Layer 5 of a small transformer language model trained on English Wikipedia (8 layers, counted from 0, width 64).
A neuron's activation on a vector x is SiLU(gate . x) times (in . x), where the dot is the dot product.

Input weights of the MLP neurons that the questions are about. A number n stands for (n - 500) times 0.0014.
n5 gate: 723 418 229 861 567 765 766 673 691 714 517 507 452 618 336 188 470 774 333 502 398 346 421 546 515 689 470 439 602 548 622 322 385 516 361 746 675 633 459 430 717 501 735 518 463 447 291 607 479 612 420 332 493 674 539 624 240 444 696 350 418 534 491 464
n7 gate: 409 433 480 507 566 415 673 551 654 656 605 710 274 718 531 392 256 402 585 557 419 343 456 486 537 370 508 588 585 683 311 521 496 422 838 408 457 750 321 441 563 613 433 311 633 494 181 491 528 674 506 515 551 559 644 243 601 308 577 213 698 305 590 554
n17 gate: 353 571 350 341 482 501 468 426 555 753 553 202 363 608 474 583 629 622 491 550 524 499 206 560 532 442 412 275 531 518 367 554 539 497 563 556 346 318 246 239 541 309 539 383 512 601 583 439 396 519 549 298 511 521 750 424 566 642 409 440 548 428 387 532
n31 gate: 704 105 644 397 378 433 467 733 576 118 368 486 529 584 556 579 658 362 336 407 542 621 478 731 420 641 595 450 341 516 454 577 473 623 649 746 628 577 814 608 172 452 504 512 253 716 259 451 466 370 450 363 668 438 508 535 302 605 389 836 369 695 380 777
n47 gate: 652 538 560 905 486 784 460 546 576 365 446 566 308 439 680 549 390 461 581 532 476 448 476 954 683 513 509 135 363 423 678 795 552 634 354 667 558 573 589 676 282 646 257 246 623 464 405 445 273 306 299 497 727 249 567 436 685 310 512 638 401 373 254 577
n53 gate: 258 662 486 618 692 664 507 568 453 414 287 444 507 558 575 646 610 729 515 598 569 308 551 751 550 347 398 655 657 604 521 776 371 383 684 540 649 737 381 566 377 358 457 483 399 946 566 391 10 471 444 420 505 501 533 380 552 418 540 747 251 540 574 555
n66 gate: 333 604 390 304 542 209 498 768 507 448 495 802 476 493 282 250 664 810 407 535 579 558 387 420 440 646 344 443 268 532 635 474 234 611 664 785 492 737 682 608 503 264 584 353 467 312 612 592 512 673 401 549 559 530 792 353 561 229 517 382 295 556 428 502
n68 gate: 459 460 654 404 513 303 748 884 584 246 609 737 464 426 389 540 573 508 339 570 459 497 255 606 740 616 468 516 680 410 576 494 516 854 603 931 926 508 499 450 490 534 408 381 532 793 625 460 465 145 253 537 617 573 510 503 397 572 320 505 315 607 340 764
n69 gate: 447 404 417 484 311 633 351 497 454 464 517 460 689 456 538 691 446 343 588 518 462 653 427 438 356 351 523 545 317 420 379 312 490 471 368 494 445 651 659 343 148 518 499 571 611 610 345 432 510 431 233 564 476 456 452 545 367 510 314 742 290 659 576 416
n77 gate: 726 621 321 656 654 652 590 692 631 554 408 887 678 336 305 650 663 433 611 451 349 538 496 336 510 207 607 393 433 655 603 270 600 606 363 596 639 630 764 731 521 587 472 290 545 615 419 528 308 551 124 413 614 414 496 405 322 507 307 924 633 504 359 465
n85 gate: 630 532 813 587 639 593 329 649 671 340 476 698 416 499 363 412 618 581 364 517 499 620 643 590 604 635 542 55 533 600 615 395 650 317 557 379 517 485 605 350 452 728 759 591 505 724 574 394 587 494 713 385 673 600 441 467 809 566 432 942 383 533 311 373
n106 gate: 495 283 704 412 556 473 256 779 550 549 391 487 505 673 33 534 551 511 451 348 473 404 416 623 778 534 346 277 521 598 225 262 427 394 716 606 666 506 321 521 601 624 568 304 626 502 449 394 516 582 377 517 623 90 660 435 730 362 574 394 582 505 732 739
n130 gate: 580 616 450 225 287 424 915 780 716 446 336 720 631 551 448 396 482 617 456 203 484 398 311 402 585 642 525 394 665 359 338 291 565 748 679 494 784 644 760 595 456 512 464 215 502 570 468 713 678 699 434 537 615 487 848 156 806 448 405 415 319 442 766 490
n136 gate: 511 700 730 495 638 623 872 532 412 392 393 594 429 432 503 481 550 388 508 296 536 357 472 759 332 730 404 595 636 714 392 571 543 360 636 452 720 599 438 410 786 399 525 475 412 570 322 773 553 320 587 298 487 411 542 415 746 688 301 417 199 340 819 421
n139 gate: 601 693 684 587 604 757 299 604 640 558 548 340 362 683 292 458 647 542 486 657 553 447 342 597 565 669 268 385 709 432 643 439 577 396 690 533 322 636 532 884 608 485 450 339 400 304 267 487 340 538 232 648 454 687 710 630 491 452 509 772 427 657 371 422
n148 gate: 540 398 491 506 367 599 721 490 494 472 496 663 485 311 389 795 302 526 262 583 558 545 840 366 324 525 451 491 605 291 470 280 637 423 380 395 464 596 176 524 452 431 682 628 481 520 591 557 414 520 501 399 528 731 575 586 626 517 268 465 443 597 597 391
n181 gate: 662 555 251 567 543 640 540 661 561 296 406 533 415 408 283 457 653 260 327 807 447 436 505 512 601 525 564 324 303 636 478 591 639 181 525 624 220 783 577 645 491 347 538 267 408 435 470 425 416 648 318 458 773 266 484 545 585 323 569 660 650 492 422 359
n5 in: 413 721 483 708 683 748 678 519 545 392 536 576 471 453 181 403 426 554 252 561 576 337 171 630 493 489 572 435 552 584 509 707 438 353 620 624 359 647 513 237 405 228 566 490 330 397 725 536 467 214 645 573 476 419 674 602 520 491 605 256 385 369 720 803
n7 in: 844 526 250 414 531 434 449 367 659 614 641 509 393 315 671 515 319 421 266 521 510 741 344 408 331 460 602 363 486 364 666 234 449 711 476 453 551 308 570 443 745 435 473 676 425 444 567 317 564 706 348 526 646 352 506 429 521 502 603 692 342 479 484 581
n17 in: 555 528 473 642 476 789 475 508 416 421 616 462 483 303 523 619 625 646 420 375 489 416 566 503 575 685 517 429 204 546 385 357 482 515 412 554 220 348 474 542 291 414 864 398 475 723 358 493 421 404 689 355 461 315 500 429 565 496 444 544 592 534 495 620
n31 in: 294 565 495 327 443 474 532 688 479 492 407 686 541 556 201 764 456 476 582 703 439 563 414 172 377 561 642 474 279 576 146 351 421 588 600 673 623 777 544 363 534 288 595 698 594 414 628 448 682 130 584 350 561 589 569 651 343 709 303 546 597 595 529 700
n47 in: 310 741 470 716 565 581 461 367 541 831 516 481 321 476 587 378 314 715 461 574 689 491 306 503 214 269 441 489 128 500 764 731 575 800 372 340 550 585 634 707 648 535 366 438 470 535 444 601 131 370 537 478 611 486 661 507 556 689 371 180 388 188 467 592
n53 in: 576 779 465 374 470 685 448 532 285 381 580 586 513 503 490 235 448 533 511 453 495 621 403 276 536 492 119 298 585 338 455 414 604 524 514 436 497 37 487 329 726 459 582 761 356 301 406 675 593 507 598 639 392 841 354 443 844 777 471 378 477 449 560 607
n66 in: 426 498 452 371 282 498 333 633 542 545 401 499 391 693 618 223 640 565 564 582 390 399 412 415 415 549 209 584 562 534 600 648 341 534 342 692 228 517 631 492 708 57 560 588 579 436 374 538 506 583 305 665 650 726 458 262 451 414 808 149 704 559 445 487
n68 in: 402 399 612 474 336 460 348 424 650 293 715 429 546 466 462 373 384 515 284 325 439 220 403 449 446 435 381 676 473 529 520 352 436 556 428 432 602 481 337 521 635 604 360 618 414 499 436 437 377 435 482 477 548 403 490 92 540 783 607 295 815 305 217 477
n69 in: 282 533 177 421 391 449 459 368 562 728 666 581 389 178 344 538 583 377 458 349 365 450 368 347 523 446 415 356 376 665 497 410 577 660 554 407 637 588 543 524 437 510 642 383 569 336 448 291 395 400 432 621 672 253 477 434 526 434 452 414 587 665 502 468
n77 in: 610 208 369 437 435 646 608 534 706 599 415 558 499 446 559 438 746 521 522 617 387 581 283 449 385 405 324 401 451 552 374 291 420 648 487 218 758 530 491 578 345 283 592 337 760 447 552 761 533 447 410 496 481 633 497 225 466 487 318 318 714 512 579 450
n85 in: 416 636 742 530 468 323 315 534 444 440 293 490 261 346 484 538 905 509 422 456 303 421 639 620 739 387 288 207 580 559 489 502 694 470 582 567 602 320 423 417 171 633 516 503 685 456 383 737 514 566 769 447 371 618 481 268 651 609 425 536 608 368 488 459
n106 in: 671 528 625 462 213 333 563 970 402 389 711 242 489 666 205 580 226 352 513 387 791 417 529 397 796 441 436 227 463 693 336 154 410 193 659 549 550 504 353 556 391 321 598 557 609 528 410 514 499 596 474 589 360 583 689 517 572 625 549 475 466 448 770 800
n130 in: 382 311 427 633 453 551 312 476 477 732 503 379 325 561 420 565 366 207 280 703 399 336 627 422 528 586 708 668 722 323 422 668 478 504 489 371 364 464 623 787 419 964 168 538 460 521 743 461 392 265 467 146 589 636 666 234 296 470 470 612 700 470 490 710
n136 in: 701 758 603 509 466 499 458 652 620 602 542 316 593 727 426 102 569 370 463 641 513 358 474 286 678 681 445 314 690 731 385 650 371 349 558 648 410 366 563 526 576 588 229 396 465 367 254 627 526 474 275 612 497 473 485 121 442 569 454 611 327 391 525 365
n139 in: 536 371 617 374 525 319 838 601 243 665 448 443 599 521 455 494 579 472 322 318 504 484 730 546 470 518 630 531 477 377 633 460 356 443 379 656 379 161 524 397 506 573 408 533 340 268 375 472 492 506 360 405 476 511 468 324 580 498 524 540 429 640 763 726
n148 in: 755 570 437 424 619 237 404 527 531 537 440 572 397 670 580 508 435 710 799 439 293 463 418 420 658 605 577 636 520 572 585 467 500 584 398 540 354 310 582 592 145 643 589 677 611 278 612 440 506 650 507 644 452 665 418 527 302 605 568 413 583 549 299 429
n181 in: 571 475 567 521 473 614 508 419 440 425 618 584 309 611 227 119 595 576 430 610 566 399 371 479 531 337 384 518 81 498 566 460 628 650 404 264 428 382 841 735 711 428 349 330 328 393 683 346 578 523 593 429 563 562 479 300 397 378 573 436 571 604 125 385

Each question shows a token from some text and the vector x that enters the MLP there. A number n stands for (n - 500) times 0.0086.

"ator": 332 444 457 397 438 603 543 539 488 587 625 431 567 428 547 545 435 578 489 562 376 622 441 342 492 447 418 637 683 468 335 530 507 596 500 500 586 398 604 483 628 543 695 417 599 523 481 442 795 546 555 633 351 388 232 689 577 547 372 504 547 361 414 523
The most active neuron and its activation: n69, at about 0.55

"er,": 458 507 400 635 446 537 516 464 389 436 547 381 627 622 494 500 451 436 529 694 448 757 579 448 472 523 539 676 635 562 426 562 424 424 497 593 558 491 594 508 507 366 381 508 572 493 458 597 739 424 386 377 279 420 201 509 470 646 365 571 358 561 422 646
Which neuron lights up most? n31

" syn": 513 698 409 677 414 585 403 602 556 581 673 641 596 629 505 530 659 345 588 416 715 365 558 532 491 383 466 477 523 419 362 563 548 592 267 380 268 327 527 569 569 468 462 436 638 535 537 315 526 547 282 318 503 471 652 526 478 696 483 395 442 372 262 313
Which neuron lights up most? n47

" as": 499 583 334 624 161 544 588 522 433 482 526 502 610 448 430 450 438 471 358 650 427 584 716 605 542 685 425 559 592 500 586 576 526 509 440 618 512 544 502 385 473 494 442 504 446 497 386 536 716 658 319 612 198 363 276 526 446 526 380 336 361 429 540 507
The most active neuron and its activation: n136, at about 1.5

"ial": 549 400 397 534 476 466 692 481 619 509 497 385 601 524 530 444 587 513 578 637 549 442 550 257 540 652 501 562 619 225 520 516 751 389 401 543 483 474 492 432 505 532 780 354 562 356 585 302 647 567 572 467 457 601 180 412 530 353 463 543 504 482 485 450
The most active neuron and its activation: n148, at about 2.4

" health": 543 486 368 332 402 454 512 538 525 422 551 501 456 477 437 814 385 364 520 619 468 456 513 359 565 456 579 541 562 502 313 397 639 505 561 601 714 339 482 271 510 378 520 427 603 536 571 173 640 667 627 548 412 631 273 447 492 405 635 329 501 368 486 424
Which three neurons fire most, strongest first? n7, n106, n148

" Qu": 323 394 574 595 347 545 365 484 565 520 566 576 608 539 421 454 528 524 771 496 577 398 403 597 520 373 556 396 360 503 681 461 523 424 413 564 283 391 385 541 311 508 365 303 628 595 572 611 537 357 430 549 454 605 129 530 358 454 670 419 441 521 346 599
Which neuron lights up most? n47

"gl": 619 620 669 601 595 499 260 456 581 605 471 279 629 298 530 455 523 415 523 573 663 337 577 520 288 388 488 567 460 460 383 478 463 508 495 527 624 438 496 505 381 431 310 579 598 356 475 589 551 353 670 395 411 545 263 268 312 446 413 452 616 528 357 328
The most active neuron and its activation: n5, at about 0.46

"ist": 314 404 648 324 425 498 498 532 629 456 633 439 570 607 422 743 393 363 510 491 659 552 404 330 524 433 554 667 523 362 376 475 500 604 603 527 735 376 573 528 335 518 672 536 746 592 468 436 711 437 571 418 539 369 414 483 425 586 673 511 553 463 312 476
Which three neurons fire most, strongest first? n31, n68, n106

"ort": 531 498 262 618 416 397 383 562 603 331 404 439 664 477 531 666 573 459 549 560 587 391 642 641 591 422 603 340 605 551 527 423 521 470 584 408 392 453 292 525 288 590 510 526 549 476 510 467 646 522 628 749 490 561 279 523 383 495 477 468 441 726 257 297
Which two neurons fire most, strongest first? n85, n148

" to": 582 621 500 554 486 584 403 622 470 525 604 446 603 554 360 413 479 342 556 564 718 536 346 670 523 387 333 418 477 687 389 425 572 575 616 493 638 406 471 336 397 468 577 390 652 441 285 494 747 668 514 503 560 505 400 297 569 611 649 364 513 439 559 495
Which two neurons fire most, strongest first? n106, n136

" the": 500 380 554 377 308 494 473 499 531 518 440 403 557 530 391 546 525 398 604 450 721 530 564 688 554 464 492 429 582 519 372 390 542 508 558 576 584 425 436 435 452 463 370 374 581 489 536 284 876 484 415 471 576 429 346 524 525 457 562 471 519 556 556 571
Which neuron lights up most? n106

" himself": 392 405 442 399 357 552 575 571 389 800 631 399 540 592 460 774 431 504 531 618 377 593 574 493 602 432 497 547 555 646 233 541 420 442 533 629 490 421 547 548 527 585 520 565 508 646 416 481 702 555 334 476 347 478 276 671 366 691 631 490 411 341 389 480
Which neuron lights up most? n181

" |": 448 518 395 420 322 597 415 475 528 645 576 503 638 579 540 544 562 548 502 712 583 636 186 476 499 403 364 548 567 392 592 530 526 608 593 492 512 458 532 457 503 411 459 306 491 313 436 432 828 656 472 424 697 476 470 498 493 570 562 494 413 466 491 568
Which neuron lights up most? n66

" vol": 369 569 308 520 489 488 474 555 554 451 405 647 517 514 469 552 476 471 764 439 736 364 334 668 387 488 369 504 439 466 371 585 605 594 428 503 265 378 558 501 456 551 408 342 637 353 654 315 521 725 573 444 422 663 445 514 499 401 624 540 521 525 244 254
Which neuron lights up most? n181

"os": 354 589 440 555 462 561 550 557 531 541 465 605 534 378 552 470 419 565 550 851 496 483 574 533 526 602 639 681 501 381 605 534 539 635 261 595 465 314 490 557 648 544 733 672 518 439 365 612 626 599 628 665 455 411 179 552 560 610 487 578 582 492 696 452
Which neuron lights up most? n148

":": 358 487 348 399 427 525 474 534 446 548 556 543 666 487 559 350 521 466 512 523 403 531 291 641 501 468 451 448 734 536 529 666 451 422 494 269 537 468 364 413 522 390 221 747 650 620 435 504 666 502 503 290 574 452 377 434 619 552 639 424 229 373 436 443
Which neuron lights up most? n136

" p": 313 497 471 498 302 430 424 600 675 477 492 572 503 502 531 373 299 288 571 588 603 444 336 417 713 317 514 492 480 503 394 388 552 563 420 173 519 395 514 589 493 508 341 302 661 522 615 480 660 427 283 410 611 760 541 549 440 571 590 379 520 407 433 327
Which neuron lights up most? n130

"l": 468 517 528 342 511 663 285 579 565 568 327 767 587 339 548 559 294 417 625 564 470 461 493 446 562 451 408 371 594 506 270 502 506 564 262 654 541 451 491 630 522 403 407 613 576 365 346 284 651 463 420 451 303 473 419 421 520 667 541 460 678 377 391 459
The most active neuron and its activation: n77, at about 2

" from": 408 465 391 605 382 511 446 492 466 501 480 437 667 564 399 374 531 453 581 403 648 516 373 598 514 455 483 485 632 441 278 398 616 406 668 534 478 404 372 384 374 450 567 422 513 351 445 576 819 515 195 557 510 393 405 509 600 564 561 383 421 419 650 424
Which neuron lights up most? n106

" Al": 390 638 454 540 429 409 331 514 597 491 382 487 588 439 501 679 584 537 733 453 600 451 428 577 530 489 555 417 392 418 272 448 633 475 274 596 228 527 532 210 448 443 377 435 639 406 375 308 645 327 615 473 491 587 317 580 604 543 617 359 634 475 492 576
Which neuron lights up most? n17

" hand": 588 433 427 359 310 457 420 290 568 604 508 600 579 614 619 714 455 439 569 671 429 494 601 603 584 367 482 399 525 498 214 500 430 563 409 366 381 469 370 395 558 432 618 528 677 492 371 251 711 480 477 471 468 474 319 500 364 388 592 622 616 438 490 456
Which three neurons fire most, strongest first? n7, n69, n47

"es": 514 424 253 698 439 333 283 666 630 411 756 550 492 386 513 376 597 497 520 675 572 543 549 451 576 505 515 652 448 380 401 485 449 448 338 476 359 402 571 461 364 566 326 526 573 448 481 666 435 590 581 565 507 465 223 352 336 415 671 352 609 534 500 490
Which neuron lights up most? n181

" em": 481 406 347 491 378 489 495 573 549 606 684 437 614 582 379 436 636 669 457 654 615 472 429 563 478 465 511 449 317 244 501 429 695 571 593 527 345 462 487 491 617 594 578 257 663 644 696 424 688 419 361 425 392 623 430 497 296 521 542 437 624 313 413 538
The most active neuron and its activation: n17, at about 2.1

"\n": 459 717 343 545 390 535 508 522 526 589 474 529 472 590 245 516 418 505 520 547 443 418 430 612 466 251 475 386 715 471 502 617 494 421 496 474 361 408 384 261 510 438 443 536 710 505 475 460 697 412 432 330 459 480 383 574 480 565 562 404 270 484 428 739
Which neuron lights up most? n5

"erg": 555 302 494 362 481 649 408 576 655 291 544 326 644 648 575 594 328 403 440 448 595 492 494 554 456 430 412 717 498 381 360 440 580 559 521 445 846 422 494 446 438 559 341 470 666 645 491 554 592 410 375 678 674 574 352 545 268 430 326 469 556 342 388 547
Which two neurons fire most, strongest first? n68, n31

" station": 363 363 245 427 497 665 527 358 439 713 532 471 615 640 494 576 457 321 460 612 562 548 408 566 606 382 362 515 559 466 334 395 422 527 654 515 418 517 481 506 555 370 527 558 727 565 591 436 752 553 563 513 627 446 314 563 479 500 490 387 429 510 486 620
Which three neurons fire most, strongest first? n69, n7, n106

" poss": 584 225 328 423 371 449 311 673 601 739 489 533 480 430 602 659 451 444 637 601 594 479 440 375 542 439 468 512 334 390 377 489 556 558 409 484 526 488 572 443 675 509 439 393 820 329 501 609 629 440 494 395 696 391 554 537 276 516 553 384 565 430 502 349
Which three neurons fire most, strongest first? n77, n69, n7

"urg": 437 407 388 493 508 631 250 420 608 414 436 631 652 586 403 639 449 587 645 445 571 347 569 440 504 541 477 601 405 520 392 495 570 571 505 488 347 415 480 567 750 518 588 466 650 278 527 507 574 392 633 709 550 347 179 439 392 540 356 382 696 402 442 594
Which neuron lights up most? n139

"e,": 417 479 298 591 537 447 516 404 389 412 586 625 646 433 374 483 483 406 593 515 440 640 602 535 557 425 557 587 659 511 279 475 476 512 591 667 350 394 406 564 490 415 386 477 652 417 546 577 742 377 575 463 363 289 276 480 692 576 500 393 406 546 658 564
Which neuron lights up most? n47

" and": 426 451 468 555 462 544 473 533 412 474 517 461 639 513 421 353 528 232 598 450 575 653 434 537 512 492 623 416 533 727 213 547 606 521 516 422 510 341 369 409 449 592 537 389 540 432 497 563 803 552 406 448 287 351 308 583 450 530 442 519 434 482 592 501
Which three neurons fire most, strongest first? n106, n136, n47

"ua": 367 533 562 479 412 621 561 422 467 420 419 495 549 534 544 617 484 455 471 405 670 620 512 721 537 337 678 720 576 488 272 482 452 371 424 367 387 395 449 477 382 498 583 612 495 549 552 571 689 426 555 406 503 424 148 417 538 640 628 438 594 464 266 515
Which three neurons fire most, strongest first? n47, n7, n106

" v": 411 322 483 417 442 434 326 558 563 452 585 663 645 355 320 366 636 474 704 581 524 300 584 548 416 403 344 545 353 412 430 408 593 632 454 384 439 408 454 470 448 446 481 507 628 462 645 522 722 403 553 466 352 700 453 442 443 433 482 225 566 551 466 386
The most active neuron and its activation: n66, at about 3.7

"on,": 332 715 358 571 530 421 583 487 424 363 539 354 623 533 418 472 412 424 488 697 579 739 524 564 603 434 445 694 590 646 346 548 507 418 420 518 531 409 523 636 602 338 498 478 591 405 597 634 691 382 524 471 511 418 230 394 579 560 475 496 515 634 485 541
Which neuron lights up most? n136

" L": 279 522 378 503 518 464 202 580 597 406 448 569 594 417 568 384 454 502 873 426 558 483 422 612 484 510 472 400 481 508 543 329 529 442 545 476 514 249 430 487 387 313 364 455 673 464 538 511 620 459 658 467 537 570 321 470 316 415 579 317 412 526 560 507
Which three neurons fire most, strongest first? n66, n130, n139

"n": 470 533 390 581 431 516 435 586 492 577 512 295 739 507 559 569 706 371 418 723 650 572 629 594 418 488 564 528 409 612 633 455 534 291 239 415 474 492 563 579 450 260 594 563 564 511 390 558 441 495 635 426 532 713 213 427 452 538 523 530 503 305 252 513
The most active neuron and its activation: n181, at about 1.6

",": 459 602 453 571 440 575 545 492 357 513 606 504 632 549 455 465 450 394 509 643 529 690 593 589 475 589 510 674 569 584 485 524 519 493 538 517 572 438 596 564 569 394 496 471 514 433 547 570 832 435 402 324 274 369 230 448 483 619 506 480 369 480 514 639
Which neuron lights up most? n136

"ent": 603 409 576 608 396 443 476 428 585 261 436 368 625 453 443 598 594 507 723 501 473 449 518 317 594 552 663 585 541 300 312 435 559 643 565 478 379 474 384 443 448 652 641 518 615 421 505 547 704 485 638 727 344 635 389 410 373 529 206 550 607 545 506 421
The most active neuron and its activation: n148, at about 3.6

"ay": 501 469 483 616 447 486 382 434 535 545 601 589 470 515 579 482 442 536 551 447 621 590 588 372 554 487 445 649 439 441 336 439 499 654 503 431 407 201 707 594 569 661 669 670 447 389 708 552 613 548 475 698 162 445 242 588 508 646 368 586 613 462 495 541
Which neuron lights up most? n5

"ross": 461 482 363 685 389 500 421 412 525 482 575 478 634 544 718 465 491 372 609 548 584 536 531 389 463 421 620 543 567 423 433 447 486 354 419 527 337 529 372 414 645 503 787 540 625 486 497 682 645 550 727 543 454 451 224 627 576 223 475 549 350 691 518 519
The most active neuron and its activation: n47, at about 0.61